Layer 6 of a small transformer language model trained on English Wikipedia (13 layers, counted from 0, width 96).
Take only the direct path to the model's output, skipping the later layers: a vector added to the residual stream pushes a token's score in proportion to its dot product with that token's output vector.

Output vectors of the tokens that the questions are about. A number n stands for (n - 500) times 0.0058.
"other": 456 432 564 486 474 421 483 637 579 519 540 500 433 565 537 521 454 461 446 409 616 488 583 532 473 479 368 574 390 522 369 586 500 603 396 455 526 368 518 582 588 543 520 405 431 545 474 571 621 524 444 461 420 492 464 406 609 475 466 467 401 547 329 589 453 533 558 474 496 539 531 531 311 385 541 504 588 381 476 544 574 430 466 505 509 614 468 552 506 472 502 507 419 522 446 470
"2": 461 511 468 571 490 436 484 544 549 584 473 474 430 553 487 467 491 415 510 510 570 560 610 523 482 470 493 481 516 510 536 475 457 499 510 493 565 519 450 513 531 494 554 485 523 501 503 536 534 508 524 476 479 438 501 498 533 521 510 575 497 550 490 486 499 415 559 429 431 555 526 516 407 513 519 567 431 470 487 409 502 531 512 488 546 578 527 469 461 477 504 448 488 496 548 514
"ton": 436 426 594 565 541 548 502 483 547 446 508 433 449 590 491 494 451 469 483 492 468 454 505 606 523 480 388 501 500 499 418 411 513 506 479 504 508 509 522 513 548 560 635 486 452 425 394 617 535 544 515 411 472 545 546 438 577 412 552 540 497 567 460 551 417 429 550 386 516 606 487 480 466 515 584 434 459 536 551 455 599 504 544 529 469 541 507 522 425 459 570 423 411 549 542 477
"ress": 419 519 488 578 371 298 464 587 484 711 549 607 494 504 475 559 498 435 448 459 553 484 568 493 511 504 518 602 495 482 531 334 504 489 384 549 478 357 522 543 616 563 510 434 443 491 375 539 498 466 592 570 419 476 438 446 620 473 602 432 532 442 528 621 512 436 450 496 423 493 451 457 506 441 538 515 476 422 561 453 521 487 505 491 544 535 553 452 435 411 472 539 496 598 604 508
"om": 406 489 543 545 485 407 521 498 455 526 549 518 465 559 489 520 456 500 379 514 453 562 523 500 487 505 498 505 416 537 450 405 398 493 455 506 481 446 430 456 430 517 511 456 477 530 507 646 490 529 587 544 543 437 420 312 660 479 445 599 505 463 486 460 470 567 543 458 547 547 437 507 494 455 516 584 583 468 444 477 610 406 631 495 516 498 382 534 481 417 474 560 511 490 544 559
"ard": 541 602 539 551 482 411 566 628 413 594 511 558 522 494 543 551 438 398 444 504 386 535 531 431 534 542 418 467 402 398 403 470 473 491 346 453 500 303 460 377 515 592 583 518 447 493 392 580 485 503 498 482 543 521 485 354 589 461 467 403 482 594 429 435 548 428 484 523 550 573 468 504 550 555 543 543 496 523 470 475 555 438 549 499 511 447 508 545 484 469 563 480 519 563 527 571
"19": 535 500 549 484 493 511 443 641 480 651 489 434 403 569 536 484 518 493 469 484 527 438 622 452 484 471 441 506 519 457 524 503 466 479 384 481 491 466 485 468 531 510 470 461 470 531 491 531 484 497 500 464 460 429 516 454 506 469 517 449 451 551 395 585 510 484 509 506 484 550 482 479 447 560 544 499 429 475 450 376 500 555 554 485 478 562 470 496 510 427 533 446 547 540 487 508
" Time": 477 512 527 515 471 518 517 614 536 565 481 542 417 458 460 455 505 398 450 458 506 464 527 474 483 459 504 558 509 485 516 438 511 419 500 518 471 503 487 539 543 523 570 446 463 512 449 493 544 579 645 461 444 505 517 483 632 393 388 492 410 475 443 524 599 499 631 516 465 582 567 414 529 442 646 473 407 471 550 457 545 458 501 509 529 503 471 540 540 547 576 545 557 504 539 503
"Species": 533 378 443 579 450 438 392 525 518 633 527 517 362 510 329 592 575 447 451 442 600 451 639 432 500 386 443 486 525 585 374 491 383 555 437 491 448 448 459 611 550 511 598 461 429 637 340 515 531 484 609 510 472 344 518 377 695 306 400 435 586 427 442 539 601 464 566 419 477 486 534 531 478 421 500 619 453 367 465 506 550 406 582 495 445 584 446 696 662 430 516 481 526 514 471 495
"ward": 431 423 595 463 540 451 438 610 433 548 571 474 448 601 513 462 489 531 427 433 562 529 526 366 456 530 447 616 308 649 524 463 399 539 445 489 475 433 491 491 422 533 523 494 502 447 462 518 511 556 541 483 480 401 523 339 497 445 465 547 607 530 528 581 496 329 466 451 543 557 416 402 424 472 548 644 418 473 438 474 584 484 492 486 438 466 594 591 462 529 493 552 539 485 461 519
"ric": 412 480 464 624 421 317 507 524 500 566 480 430 475 492 412 536 513 444 526 513 477 553 537 475 492 469 436 561 464 592 491 442 452 489 528 468 455 498 508 521 677 448 575 421 447 543 311 502 418 456 388 500 412 471 421 453 535 477 557 601 521 511 607 569 448 557 448 516 375 561 594 518 442 450 485 489 386 451 461 527 658 474 562 441 496 534 396 471 488 437 561 451 509 514 597 589
"ran": 400 411 475 491 498 480 440 532 381 565 493 527 508 513 507 536 481 483 507 461 474 423 556 471 478 475 423 470 408 601 508 511 367 408 458 549 496 452 505 562 643 577 574 456 426 477 381 487 512 532 512 439 461 525 463 446 603 508 508 610 404 505 528 576 528 469 485 484 525 451 428 470 466 518 493 527 543 510 470 494 566 544 496 481 458 589 502 473 479 521 551 469 537 470 512 578
"꦳": 449 384 743 770 279 125 387 579 500 682 376 691 60 662 349 369 475 168 533 328 681 627 904 432 394 394 252 618 279 554 273 335 334 402 276 460 515 362 339 528 583 758 649 396 259 504 153 683 467 598 496 343 46 356 577 143 834 29 603 567 492 522 319 607 578 401 564 367 375 773 570 391 357 333 685 659 399 437 410 276 913 367 606 564 285 736 382 649 650 558 544 519 654 523 646 651
"ual": 313 498 537 563 387 447 423 466 593 593 489 484 474 573 469 572 477 492 522 509 479 407 545 494 448 434 497 486 424 502 536 465 513 523 488 637 542 390 495 435 596 460 404 573 391 510 395 584 542 494 442 505 318 553 477 405 510 438 496 598 575 529 468 489 609 451 543 524 502 568 569 446 521 551 557 480 350 412 579 308 616 451 491 423 426 606 361 588 493 385 539 539 480 683 564 633
"tin": 497 425 632 592 554 505 519 551 576 474 562 529 500 474 426 510 590 429 506 456 487 384 529 467 489 513 439 482 443 574 463 438 457 435 425 499 491 545 516 505 464 540 563 482 347 532 386 606 447 510 575 373 488 570 467 400 572 317 541 491 511 447 500 555 527 484 453 443 557 570 461 485 552 485 466 454 471 484 472 483 676 529 598 500 472 532 391 532 474 571 549 431 463 607 488 583
" place": 581 556 628 521 467 433 410 571 478 503 459 564 430 482 444 518 440 372 507 521 523 448 507 493 442 459 551 488 450 504 462 457 433 478 442 478 569 486 476 515 491 523 565 509 520 477 506 465 507 604 529 455 429 432 520 362 577 505 502 538 481 488 382 474 501 461 552 484 436 473 548 443 514 532 611 571 504 534 529 427 610 470 496 516 384 490 456 560 513 538 523 549 592 501 489 536
"ary": 498 490 520 513 439 535 548 547 388 488 498 535 500 643 570 550 477 465 610 493 612 565 533 570 454 523 500 482 330 490 377 507 400 576 356 554 511 432 398 402 600 617 406 371 524 442 422 495 604 392 700 548 457 426 590 323 500 457 511 445 483 459 392 456 480 500 630 498 346 468 561 468 453 519 505 461 510 502 520 389 544 422 489 428 503 554 401 576 447 527 541 638 534 534 587 498
"ễ": 531 543 616 681 551 362 449 491 446 620 456 594 475 616 467 576 508 482 594 328 486 614 521 464 505 443 352 579 276 630 379 490 407 486 405 618 577 320 264 403 495 569 495 431 457 502 424 471 517 546 519 484 377 539 595 459 565 223 577 550 463 498 461 460 505 472 594 536 438 637 519 415 457 483 583 624 380 472 566 393 777 368 574 474 497 586 508 531 533 375 522 542 614 521 599 517
"ity": 443 545 532 458 485 428 512 618 481 458 495 500 493 516 441 534 540 544 485 477 465 561 538 563 472 468 424 469 483 415 431 517 512 409 423 444 548 459 472 390 590 592 500 559 421 644 492 463 588 454 640 470 311 547 473 341 563 478 397 586 672 478 386 537 589 515 634 418 363 495 520 486 480 504 530 570 572 456 418 424 564 437 488 546 438 534 370 640 543 432 402 512 464 555 554 545
"s": 503 461 559 467 461 553 445 497 516 491 464 546 494 542 459 504 471 502 480 487 434 525 464 579 498 490 503 506 579 539 599 477 543 503 540 449 546 471 527 494 459 581 481 485 465 418 469 475 517 452 472 521 513 490 466 493 467 475 470 451 511 468 514 530 516 459 512 442 527 393 525 529 536 548 470 499 535 487 510 384 651 459 490 470 512 437 458 433 513 519 489 509 488 458 584 499
"ian": 521 502 542 543 472 408 570 546 561 614 596 458 458 596 449 370 488 510 557 553 618 540 503 472 523 380 425 553 505 478 373 558 515 400 473 486 547 477 485 514 639 567 488 449 455 484 437 484 377 493 508 485 429 484 538 426 542 486 421 476 473 439 452 542 577 534 480 583 602 538 594 564 434 472 538 479 513 424 505 476 685 561 579 431 527 565 465 526 500 523 495 476 551 717 560 475
"log": 459 450 462 581 460 433 516 520 397 516 467 458 497 586 526 413 560 487 485 517 474 610 562 468 478 513 424 500 457 500 461 395 510 426 568 529 494 441 531 456 462 591 601 435 550 471 352 568 584 508 477 403 429 471 484 391 665 464 549 478 379 479 436 585 487 556 589 518 557 511 577 585 522 511 448 635 580 442 446 457 585 490 563 509 496 481 502 464 582 482 544 421 669 547 422 552
"ological": 408 377 458 568 498 445 429 442 478 638 490 409 476 548 509 478 476 489 407 481 513 555 541 493 422 452 531 496 416 491 480 498 452 564 416 500 514 344 511 513 529 657 539 401 435 502 476 564 520 421 450 466 411 475 507 425 594 418 467 463 343 485 405 518 460 596 561 511 398 542 615 452 361 400 559 615 481 405 451 510 676 386 631 497 465 560 461 538 619 521 446 531 477 566 531 565
" release": 454 537 565 582 475 393 469 490 505 565 429 590 266 545 500 443 596 396 401 405 524 543 529 408 428 445 447 579 483 476 401 472 508 474 541 515 461 503 397 482 589 548 537 473 470 495 477 547 460 482 501 546 385 480 466 451 495 473 416 506 601 574 401 515 539 422 445 433 495 500 537 487 539 513 584 567 448 411 490 466 556 521 485 462 460 481 356 568 549 548 500 602 533 472 455 528
"vel": 493 404 525 617 512 518 488 613 446 500 482 500 500 494 573 513 606 406 446 369 600 537 570 440 486 299 446 471 440 523 472 542 539 522 446 419 495 423 491 553 531 585 594 625 397 450 370 504 536 556 544 565 440 409 404 368 574 379 511 595 327 534 536 532 521 449 482 508 498 514 505 480 486 453 464 581 518 515 475 533 524 512 432 571 478 512 429 609 593 474 512 518 515 519 526 506
"⁄": 489 506 636 473 465 404 490 619 486 549 426 585 339 576 395 531 410 448 522 347 502 470 661 464 418 407 364 459 439 514 386 414 462 492 473 572 426 431 467 497 437 492 502 425 448 399 431 617 441 482 461 422 258 517 420 357 545 437 394 509 447 432 368 452 491 529 439 505 358 538 527 490 525 404 643 596 504 421 551 500 542 488 480 565 466 517 315 509 498 471 498 396 560 521 498 590
"ot": 433 424 457 502 528 458 477 534 435 539 534 547 486 464 562 401 491 432 417 449 396 518 534 428 576 559 437 513 383 489 465 520 349 458 464 541 513 419 517 374 445 526 475 438 541 462 509 607 530 484 448 469 430 514 546 409 603 497 425 504 599 574 460 507 524 538 470 482 453 496 562 466 450 449 505 561 530 480 516 414 654 463 569 508 561 459 512 517 496 514 484 566 466 578 505 558
"ign": 430 495 552 616 435 434 560 535 488 539 545 538 529 573 460 401 521 500 434 534 507 439 570 431 506 505 492 508 495 411 413 446 486 488 405 482 575 407 480 450 477 573 466 552 485 521 479 491 595 509 468 464 442 442 450 353 525 432 588 453 453 612 469 488 547 563 534 512 490 491 497 430 463 505 478 562 556 450 341 457 640 541 556 546 556 534 431 609 487 523 573 488 603 435 475 523
"led": 483 537 490 585 368 408 445 468 534 529 547 506 451 524 536 433 483 441 567 530 509 540 546 444 397 442 429 474 350 581 461 519 452 433 422 530 544 407 537 471 655 631 579 543 505 447 316 541 453 428 444 494 503 508 551 428 576 473 568 498 413 615 449 601 482 437 496 429 492 488 368 498 558 517 508 517 409 518 444 474 608 543 566 612 406 552 506 393 506 554 516 531 599 435 613 463
"u": 355 561 502 523 413 428 428 477 473 570 483 549 517 470 476 467 535 476 511 493 511 429 502 513 515 454 490 535 435 521 533 501 490 559 468 517 456 525 507 422 540 543 418 483 518 485 430 641 521 511 483 502 428 522 552 480 504 518 503 541 543 496 507 504 489 463 474 524 575 502 532 524 519 463 512 554 373 519 488 516 555 470 481 598 436 574 386 477 503 465 534 601 503 545 558 476

Each question shows what one neuron of this layer's MLP adds at an activation of 1. A number n stands for (n - 500) times 0.0021.

n316: 277 597 444 653 427 465 556 438 329 508 475 466 432 557 651 541 335 422 496 291 357 680 610 367 524 672 329 408 667 247 414 709 606 899 434 508 424 729 431 470 471 523 667 430 415 541 555 492 639 647 582 478 478 431 373 512 592 577 693 437 533 437 540 463 427 620 550 614 641 577 672 477 511 721 619 380 543 403 489 540 474 575 622 192 804 340 462 325 532 404 415 530 342 508 500 334
Which of these tokens does it push up most? "ard"

n227: 503 639 444 320 451 553 391 187 563 449 476 397 566 478 485 525 524 572 676 475 561 590 643 544 487 556 478 610 406 541 653 469 345 484 500 529 606 473 547 386 558 614 293 400 422 556 490 552 453 550 668 340 647 425 577 444 595 388 622 516 423 383 490 475 355 675 470 580 462 590 491 469 542 287 456 751 277 401 536 523 525 673 441 401 503 422 555 422 539 392 360 522 350 535 667 306
Which of these tokens does it push up most? "ễ"

n38: 538 700 229 371 611 509 487 451 483 432 379 491 449 544 432 570 358 533 467 445 278 509 623 519 557 461 672 488 366 557 412 401 367 547 660 277 509 556 494 424 442 559 601 533 497 441 493 712 427 500 300 585 424 722 542 340 444 561 273 612 549 550 646 506 510 475 701 673 442 448 525 541 476 476 624 583 485 633 613 372 548 404 562 612 579 480 562 662 358 488 484 660 400 405 533 575
Which of these tokens does it push up most? "ot"

n16: 423 546 600 401 580 516 483 461 389 544 400 402 459 323 390 721 639 342 378 450 573 636 596 353 568 518 527 712 486 510 472 288 390 584 601 531 490 478 591 309 556 504 641 538 630 660 465 542 388 449 574 438 568 559 737 629 410 460 461 574 603 677 427 446 444 405 564 741 359 452 402 493 754 459 389 682 497 403 481 565 854 442 620 513 514 363 580 529 409 460 503 699 471 629 458 329
Which of these tokens does it push down most? "other"

n116: 438 582 519 438 606 459 465 460 633 431 597 592 405 404 466 433 555 322 512 435 460 536 693 420 473 447 406 534 474 656 313 466 387 573 657 670 448 282 485 564 451 431 577 628 516 547 735 562 379 458 513 405 737 581 602 245 484 514 611 437 627 456 606 506 442 291 512 529 529 384 487 519 530 382 405 390 534 540 497 507 462 488 637 500 652 348 698 244 682 462 660 604 411 360 609 438
Which of these tokens does it push down most? "ity"

n66: 452 460 497 413 649 597 682 527 576 754 592 407 421 444 544 441 576 597 353 264 551 368 493 531 445 712 507 581 504 580 593 307 460 545 518 573 320 429 644 653 493 572 426 565 529 398 630 550 594 529 517 470 741 525 379 679 395 563 580 363 727 429 429 658 613 225 408 619 500 637 438 552 625 425 529 354 447 467 549 566 347 412 286 563 507 601 263 336 315 449 411 335 519 638 356 589
Which of these tokens does it push up most? "ress"

n290: 336 454 459 497 419 666 677 497 492 641 619 562 482 488 389 461 503 540 520 561 549 491 632 395 531 512 465 448 380 258 626 427 537 376 288 533 520 408 563 512 552 475 457 531 589 351 621 340 649 478 709 500 479 617 612 525 570 417 494 419 616 575 519 568 363 577 669 434 618 430 580 506 410 656 481 492 888 622 444 598 500 472 427 582 617 519 558 540 548 441 600 556 411 449 531 512
Which of these tokens does it push down most? "ric"

n93: 297 497 570 400 578 595 475 401 601 408 484 608 346 666 531 426 522 382 433 600 494 623 562 480 524 541 590 525 233 609 518 564 673 562 506 618 634 385 532 520 470 603 494 268 453 584 503 482 480 433 444 314 330 396 521 476 525 390 580 322 425 521 408 480 442 421 397 514 488 645 610 389 487 472 545 415 721 500 540 403 517 406 427 541 612 450 529 416 552 556 638 579 407 397 515 582
Which of these tokens does it push up most? "꦳"

n330: 532 587 416 494 701 462 416 554 577 617 548 462 321 491 598 367 654 579 597 503 520 587 529 316 395 232 512 343 488 347 564 477 574 421 319 456 506 384 674 550 457 393 401 439 288 514 622 415 574 484 578 497 398 634 597 367 509 617 574 427 526 391 307 474 476 471 564 310 485 437 459 471 472 574 371 528 638 539 431 625 683 519 483 419 479 579 647 478 531 462 512 442 415 450 638 479
Which two tokens does it push up most, strongest first? "ity", "꦳"

n345: 550 602 628 468 458 668 573 677 530 684 653 527 640 235 484 631 417 362 475 344 575 401 594 517 468 545 305 451 559 537 469 559 612 434 349 231 385 594 438 396 513 548 455 494 541 722 392 483 617 559 355 462 490 613 459 335 337 425 374 434 526 596 496 503 497 726 491 453 754 452 271 600 652 391 562 422 490 733 497 401 533 547 428 605 528 445 439 595 577 510 470 331 593 570 427 705
Which of these tokens does it push down most? "ological"

n307: 623 454 581 444 251 509 557 497 402 404 415 332 351 468 491 557 418 460 681 708 478 415 410 474 574 526 500 531 392 395 622 540 433 519 484 657 460 303 562 420 426 807 454 551 510 609 669 408 516 482 745 463 557 541 506 396 525 527 358 626 516 432 407 610 357 551 431 513 387 545 566 583 391 545 470 670 424 333 419 341 181 461 463 597 635 450 585 352 573 478 484 579 500 484 689 500
Which of these tokens does it push down most? "tin"

n283: 366 391 174 510 662 680 661 570 283 392 605 521 400 434 273 465 434 554 595 393 544 332 556 479 420 478 234 621 436 645 686 301 496 312 550 448 397 652 631 507 600 496 467 542 393 568 378 383 500 513 616 457 634 456 396 416 672 570 560 590 513 368 459 589 715 438 477 545 479 683 407 438 500 605 510 280 626 365 484 621 296 480 490 358 572 532 422 474 437 520 500 301 506 455 540 532
Which two tokens does it push up most, strongest first? "ran", "tin"

n1: 371 425 451 523 530 394 549 548 538 433 507 259 513 594 421 602 607 430 630 500 553 396 463 482 242 508 397 530 487 482 508 482 456 500 516 749 493 612 454 649 548 492 412 619 454 607 384 505 357 495 372 662 588 462 392 464 533 634 593 446 492 718 592 515 428 544 532 547 482 463 549 565 498 517 580 473 470 570 566 508 633 483 515 468 484 503 511 498 440 388 464 521 527 375 619 351
Which two tokens does it push up most, strongest first? "ric", "led"

n160: 463 497 472 539 385 442 605 377 537 346 636 522 506 562 427 512 550 584 624 576 455 509 584 538 654 571 368 424 538 353 638 558 396 432 615 365 560 570 440 488 590 677 229 515 397 250 529 468 516 593 396 697 568 483 553 520 479 457 334 442 327 370 627 395 630 494 532 516 737 421 639 627 518 575 459 433 455 500 494 354 684 526 457 580 552 339 560 597 556 405 555 731 410 435 584 727
Which two tokens does it push up most, strongest first? "s", "ian"

n297: 558 428 633 542 455 460 613 290 562 469 622 383 528 421 493 521 337 651 476 358 462 473 701 514 541 441 644 493 533 436 622 514 336 656 551 536 685 520 424 475 811 651 490 480 452 182 396 364 411 490 482 462 521 448 557 361 305 335 431 426 389 298 546 394 504 465 298 406 359 493 504 504 753 516 483 513 561 565 386 364 443 487 336 588 493 603 482 703 408 157 714 578 450 721 437 540
Which two tokens does it push up most, strongest first? "ual", "ary"

n343: 633 372 641 530 647 554 612 615 478 563 585 514 206 431 430 493 275 397 497 473 400 333 574 503 327 699 446 477 560 524 521 350 718 395 739 534 566 288 301 555 772 401 474 535 500 490 653 373 545 529 460 366 442 522 336 453 240 449 450 493 426 570 552 524 367 531 497 327 469 479 368 394 490 328 624 423 405 598 474 518 356 413 316 585 426 656 640 386 444 409 466 347 503 585 553 525
Which two tokens does it push up most, strongest first? "⁄", "ton"

n277: 556 318 462 609 469 569 443 422 441 476 337 349 381 426 566 532 423 520 607 447 406 528 420 360 500 510 694 509 410 448 450 509 662 730 556 584 630 476 735 565 491 610 391 584 546 424 426 520 384 380 484 426 574 262 497 541 384 842 528 607 434 554 292 395 530 375 680 360 249 343 522 362 561 511 512 412 454 463 461 596 406 473 352 362 557 527 447 509 451 506 671 631 455 587 530 434
Which of these tokens does it push up most? "ary"

n62: 383 455 592 548 536 442 519 530 421 251 369 398 441 310 680 378 479 371 641 518 621 595 513 484 356 490 522 542 240 303 619 448 588 639 478 346 521 509 670 688 434 348 449 570 481 430 461 426 637 416 623 613 497 446 564 585 573 410 533 630 327 416 433 534 385 488 494 664 484 532 652 516 447 418 378 442 494 589 603 507 556 588 387 779 516 448 481 630 426 512 672 346 506 472 510 503
Which of these tokens does it push down most? "Species"

n84: 432 397 568 625 477 600 373 503 598 481 375 631 691 575 506 500 403 367 494 430 709 483 616 476 447 429 574 329 592 485 426 497 525 355 405 503 411 469 737 437 445 398 543 377 571 459 447 500 386 475 588 551 331 437 492 503 456 545 497 354 561 683 407 500 366 604 667 349 452 461 503 539 480 415 517 483 371 514 413 459 243 432 494 506 550 478 619 599 397 526 462 598 455 255 749 460
Which of these tokens does it push down most? "ian"

n198: 598 277 281 562 424 513 794 419 457 387 503 607 544 551 639 446 487 661 494 474 520 416 500 500 578 444 427 474 451 534 462 536 391 346 594 456 717 592 668 344 369 584 441 462 448 467 419 392 493 550 553 642 678 451 573 429 382 348 461 482 576 538 351 573 331 621 388 763 575 562 637 779 506 434 673 569 422 419 408 389 780 650 530 400 493 455 490 542 439 517 556 737 409 591 381 386
Which two tokens does it push up most, strongest first? "ian", "ot"

n120: 424 577 579 500 445 402 531 505 451 439 382 495 454 583 550 520 374 591 618 668 619 309 550 360 400 492 548 538 628 483 606 529 513 619 543 588 425 436 561 561 606 535 436 420 528 502 439 261 529 489 584 577 432 484 461 490 536 411 639 566 614 507 403 522 547 420 449 522 572 314 471 478 509 476 559 502 486 521 530 344 537 426 505 521 414 490 423 359 456 457 502 343 454 605 543 385
Which two tokens does it push up most, strongest first? "ual", "ress"

n244: 306 535 340 465 500 494 634 401 349 455 597 491 476 560 671 503 333 572 381 439 638 540 546 573 576 569 375 465 509 524 491 609 739 572 330 361 486 582 569 397 506 519 401 534 581 580 450 503 358 579 491 621 416 338 531 357 485 568 316 394 532 416 607 271 325 491 540 555 457 730 667 545 511 467 396 506 662 402 438 564 416 528 426 497 569 572 414 494 316 411 536 649 393 545 428 478
Which of these tokens does it push up most? "ary"

n29: 548 535 519 478 565 529 633 546 505 437 457 517 430 595 415 556 543 390 450 424 704 465 403 621 356 500 345 628 503 365 494 394 520 467 699 486 583 631 441 489 616 425 408 372 595 503 500 353 654 630 740 546 569 469 576 468 642 305 532 410 426 409 482 506 523 639 571 364 585 494 556 405 577 567 539 411 505 553 521 286 424 452 421 457 506 430 551 391 535 527 302 436 453 525 319 549
Which of these tokens does it push up most? " Time"

n197: 606 556 552 401 473 431 390 509 578 440 427 423 645 469 494 605 512 506 223 434 305 456 737 292 627 468 588 362 516 503 707 497 458 616 338 599 633 587 605 361 467 580 604 688 627 578 458 478 460 675 497 535 623 638 500 532 485 474 563 362 566 497 510 314 560 589 555 566 575 660 448 497 655 540 420 509 429 653 395 628 664 561 494 591 526 398 516 488 497 615 552 662 448 645 455 585
Which two tokens does it push up most, strongest first? "ard", "tin"

n21: 648 628 341 323 510 564 688 317 497 522 549 572 510 424 581 586 592 635 350 537 262 451 515 434 594 539 384 470 287 462 461 561 273 473 224 555 467 526 405 455 423 457 570 590 436 443 729 521 276 645 500 711 483 610 429 493 644 330 477 636 517 471 589 551 553 411 490 510 374 647 579 555 285 605 490 597 477 688 497 540 497 393 443 382 625 282 599 732 743 439 473 531 362 610 475 507
Which of these tokens does it push down most? "led"

n39: 509 392 289 588 406 512 556 373 429 569 497 468 580 398 552 368 405 655 480 401 471 480 570 470 556 522 442 503 414 422 702 510 545 250 453 503 431 497 601 339 440 431 505 633 574 510 586 412 430 498 394 526 604 571 669 650 544 583 414 536 584 642 460 460 626 681 586 560 524 549 505 519 596 497 517 447 682 474 545 477 653 508 636 395 469 564 593 401 566 434 529 582 470 468 508 467
Which of these tokens does it push up most? "ot"

n146: 467 445 511 517 459 435 495 549 550 491 601 471 498 417 418 423 550 471 532 403 514 453 567 530 522 498 448 463 566 497 461 511 430 494 476 533 467 443 520 403 554 481 541 419 488 492 458 386 567 508 402 492 481 442 442 479 398 540 563 493 495 529 528 571 500 422 512 642 477 488 532 510 519 447 543 436 469 392 454 472 408 571 471 511 503 515 575 584 472 473 408 500 541 394 509 533
Which of these tokens does it push down most? "om"

n90: 614 497 563 541 576 609 644 479 455 393 335 602 684 337 420 564 483 276 470 417 548 740 565 561 616 647 370 548 471 354 412 784 522 686 416 457 510 437 402 472 421 625 442 593 478 493 622 515 411 474 357 395 437 535 567 515 624 622 205 482 548 556 668 458 627 317 527 324 565 363 577 390 577 643 394 268 551 497 583 357 461 560 507 493 416 445 576 604 537 263 608 521 675 713 275 769
Which two tokens does it push up most, strongest first? "ard", "ot"

n334: 623 447 583 399 598 621 361 513 485 374 478 332 432 631 672 418 543 513 395 481 503 615 496 470 469 382 333 405 362 562 517 373 514 532 477 477 312 442 413 539 614 473 553 405 574 529 629 470 562 406 593 500 639 625 595 600 544 416 667 503 573 548 423 445 337 542 620 286 510 421 649 549 654 461 330 238 428 428 457 697 745 491 500 630 696 355 597 512 425 510 689 448 488 539 720 280
Which two tokens does it push up most, strongest first? "ton", "ary"

n247: 507 350 510 682 483 424 372 457 503 331 477 738 377 483 523 517 161 684 461 337 546 559 478 545 439 454 338 301 560 476 539 447 593 717 742 572 471 436 538 510 302 348 375 647 553 553 333 750 421 500 332 333 500 525 651 489 453 445 470 418 597 541 405 611 646 473 351 545 545 507 544 401 348 701 513 407 526 344 288 562 589 506 520 461 493 475 570 393 490 477 352 453 608 357 628 563
Which of these tokens does it push up most? "꦳"

n201: 556 495 500 511 497 465 667 374 710 573 469 449 725 383 441 519 427 413 621 479 566 531 488 519 635 475 489 479 531 353 702 519 694 543 500 462 563 525 487 555 508 587 516 574 410 332 469 444 503 503 578 443 397 681 490 620 617 558 355 576 527 462 450 505 492 543 423 602 337 718 435 560 477 621 457 424 456 427 433 329 544 433 529 663 438 390 353 634 521 487 417 543 487 432 432 547
Which of these tokens does it push down most? "ward"

n249: 507 389 380 491 558 421 463 461 483 595 512 419 600 544 396 462 548 497 390 588 460 464 503 589 530 324 590 354 632 610 448 365 392 475 603 371 641 403 578 664 549 617 561 359 419 650 389 439 434 541 451 596 512 534 521 649 635 369 725 572 209 471 473 432 577 790 435 598 475 372 578 441 711 394 497 509 533 416 621 430 610 293 614 509 675 542 561 387 422 660 485 581 468 550 660 522
Which of these tokens does it push up most? "ological"

n232: 419 677 547 419 399 542 489 573 558 542 644 492 433 388 579 424 657 596 608 650 386 503 476 500 338 535 547 584 601 307 486 590 670 511 555 601 524 406 420 419 592 393 422 398 486 508 290 396 607 641 555 535 386 406 584 485 544 371 514 535 495 333 359 392 503 664 545 432 551 557 558 492 693 521 557 474 339 564 487 423 539 495 451 628 439 549 480 590 369 385 541 395 401 503 453 520
Which of these tokens does it push up most? "ual"

n356: 399 497 433 709 494 653 475 341 633 524 464 574 556 606 604 640 381 339 624 400 427 432 567 450 608 393 488 612 519 425 545 470 546 327 253 635 422 392 480 587 361 539 422 346 375 619 487 689 562 485 417 557 463 440 494 592 488 450 777 607 540 428 423 540 414 531 627 579 450 541 593 519 441 469 358 328 661 476 389 437 484 538 726 361 597 519 436 562 548 390 390 466 538 525 607 698
Which of these tokens does it push down most? "ward"

n261: 368 494 452 572 535 491 369 528 468 277 703 600 455 636 424 399 506 500 424 500 421 723 482 647 490 507 657 478 633 429 644 563 598 461 637 490 559 306 282 341 459 527 594 612 513 471 338 470 584 557 519 553 378 697 582 589 557 597 346 305 430 473 712 439 245 667 374 546 651 493 503 532 485 380 521 552 568 512 512 404 578 552 598 562 436 325 298 641 559 465 465 423 476 532 507 762
Which of these tokens does it push up most? "log"

n243: 349 542 421 500 637 450 699 545 540 504 357 603 527 624 510 520 577 587 611 467 419 458 409 328 578 514 311 559 566 373 614 422 584 507 531 692 744 368 549 665 442 576 448 528 472 490 521 352 641 416 540 407 404 604 522 560 507 443 500 733 549 609 536 632 418 384 582 398 415 466 151 256 430 496 662 491 519 526 424 333 554 424 539 302 604 302 452 398 656 290 658 440 531 426 430 665
Which of these tokens does it push up most? "ễ"

n192: 431 489 495 368 611 412 583 409 477 269 614 420 464 600 672 383 325 630 319 397 421 617 413 528 559 731 420 541 509 436 428 397 631 497 592 447 569 521 361 430 516 705 500 482 511 590 425 331 550 588 423 388 492 591 495 380 454 389 443 520 402 536 536 318 568 453 424 477 506 525 483 461 524 576 627 450 489 396 474 414 489 532 582 389 584 500 511 495 404 661 607 492 394 519 483 654
Which of these tokens does it push down most? "Species"

n77: 585 287 561 462 573 661 383 626 548 560 310 331 405 595 583 405 463 537 769 468 570 450 599 583 597 571 426 608 709 513 568 561 329 429 443 500 484 614 512 523 490 680 468 500 460 500 592 584 441 723 474 613 702 482 669 614 503 669 608 449 401 573 602 555 329 536 615 556 483 670 341 513 503 525 338 417 607 566 435 462 388 506 539 453 656 510 493 547 581 320 307 354 494 218 582 493
Which of these tokens does it push up most? "19"

n270: 335 613 551 528 455 669 583 444 492 484 533 373 587 381 571 419 503 476 279 480 621 412 647 337 448 512 591 551 583 526 458 410 391 537 634 421 597 495 599 454 534 410 478 551 470 641 563 708 567 613 363 611 511 416 312 345 601 497 500 521 466 503 540 420 535 494 702 658 354 685 592 414 385 566 556 457 414 566 541 451 500 563 517 577 467 644 411 352 384 438 537 549 516 428 644 657
Which of these tokens does it push up most? "ual"

n41: 510 364 503 280 406 725 491 530 331 353 518 633 590 544 494 739 367 583 567 491 630 506 513 634 667 426 420 600 420 428 429 503 390 500 465 481 333 422 617 335 482 632 365 648 724 518 445 522 652 509 494 699 463 466 550 458 467 577 590 542 588 442 440 558 652 571 482 462 447 468 645 497 485 578 419 384 524 610 447 553 690 770 430 450 606 629 446 612 470 625 415 586 514 450 506 545
Which two tokens does it push up most, strongest first? "ary", "ity"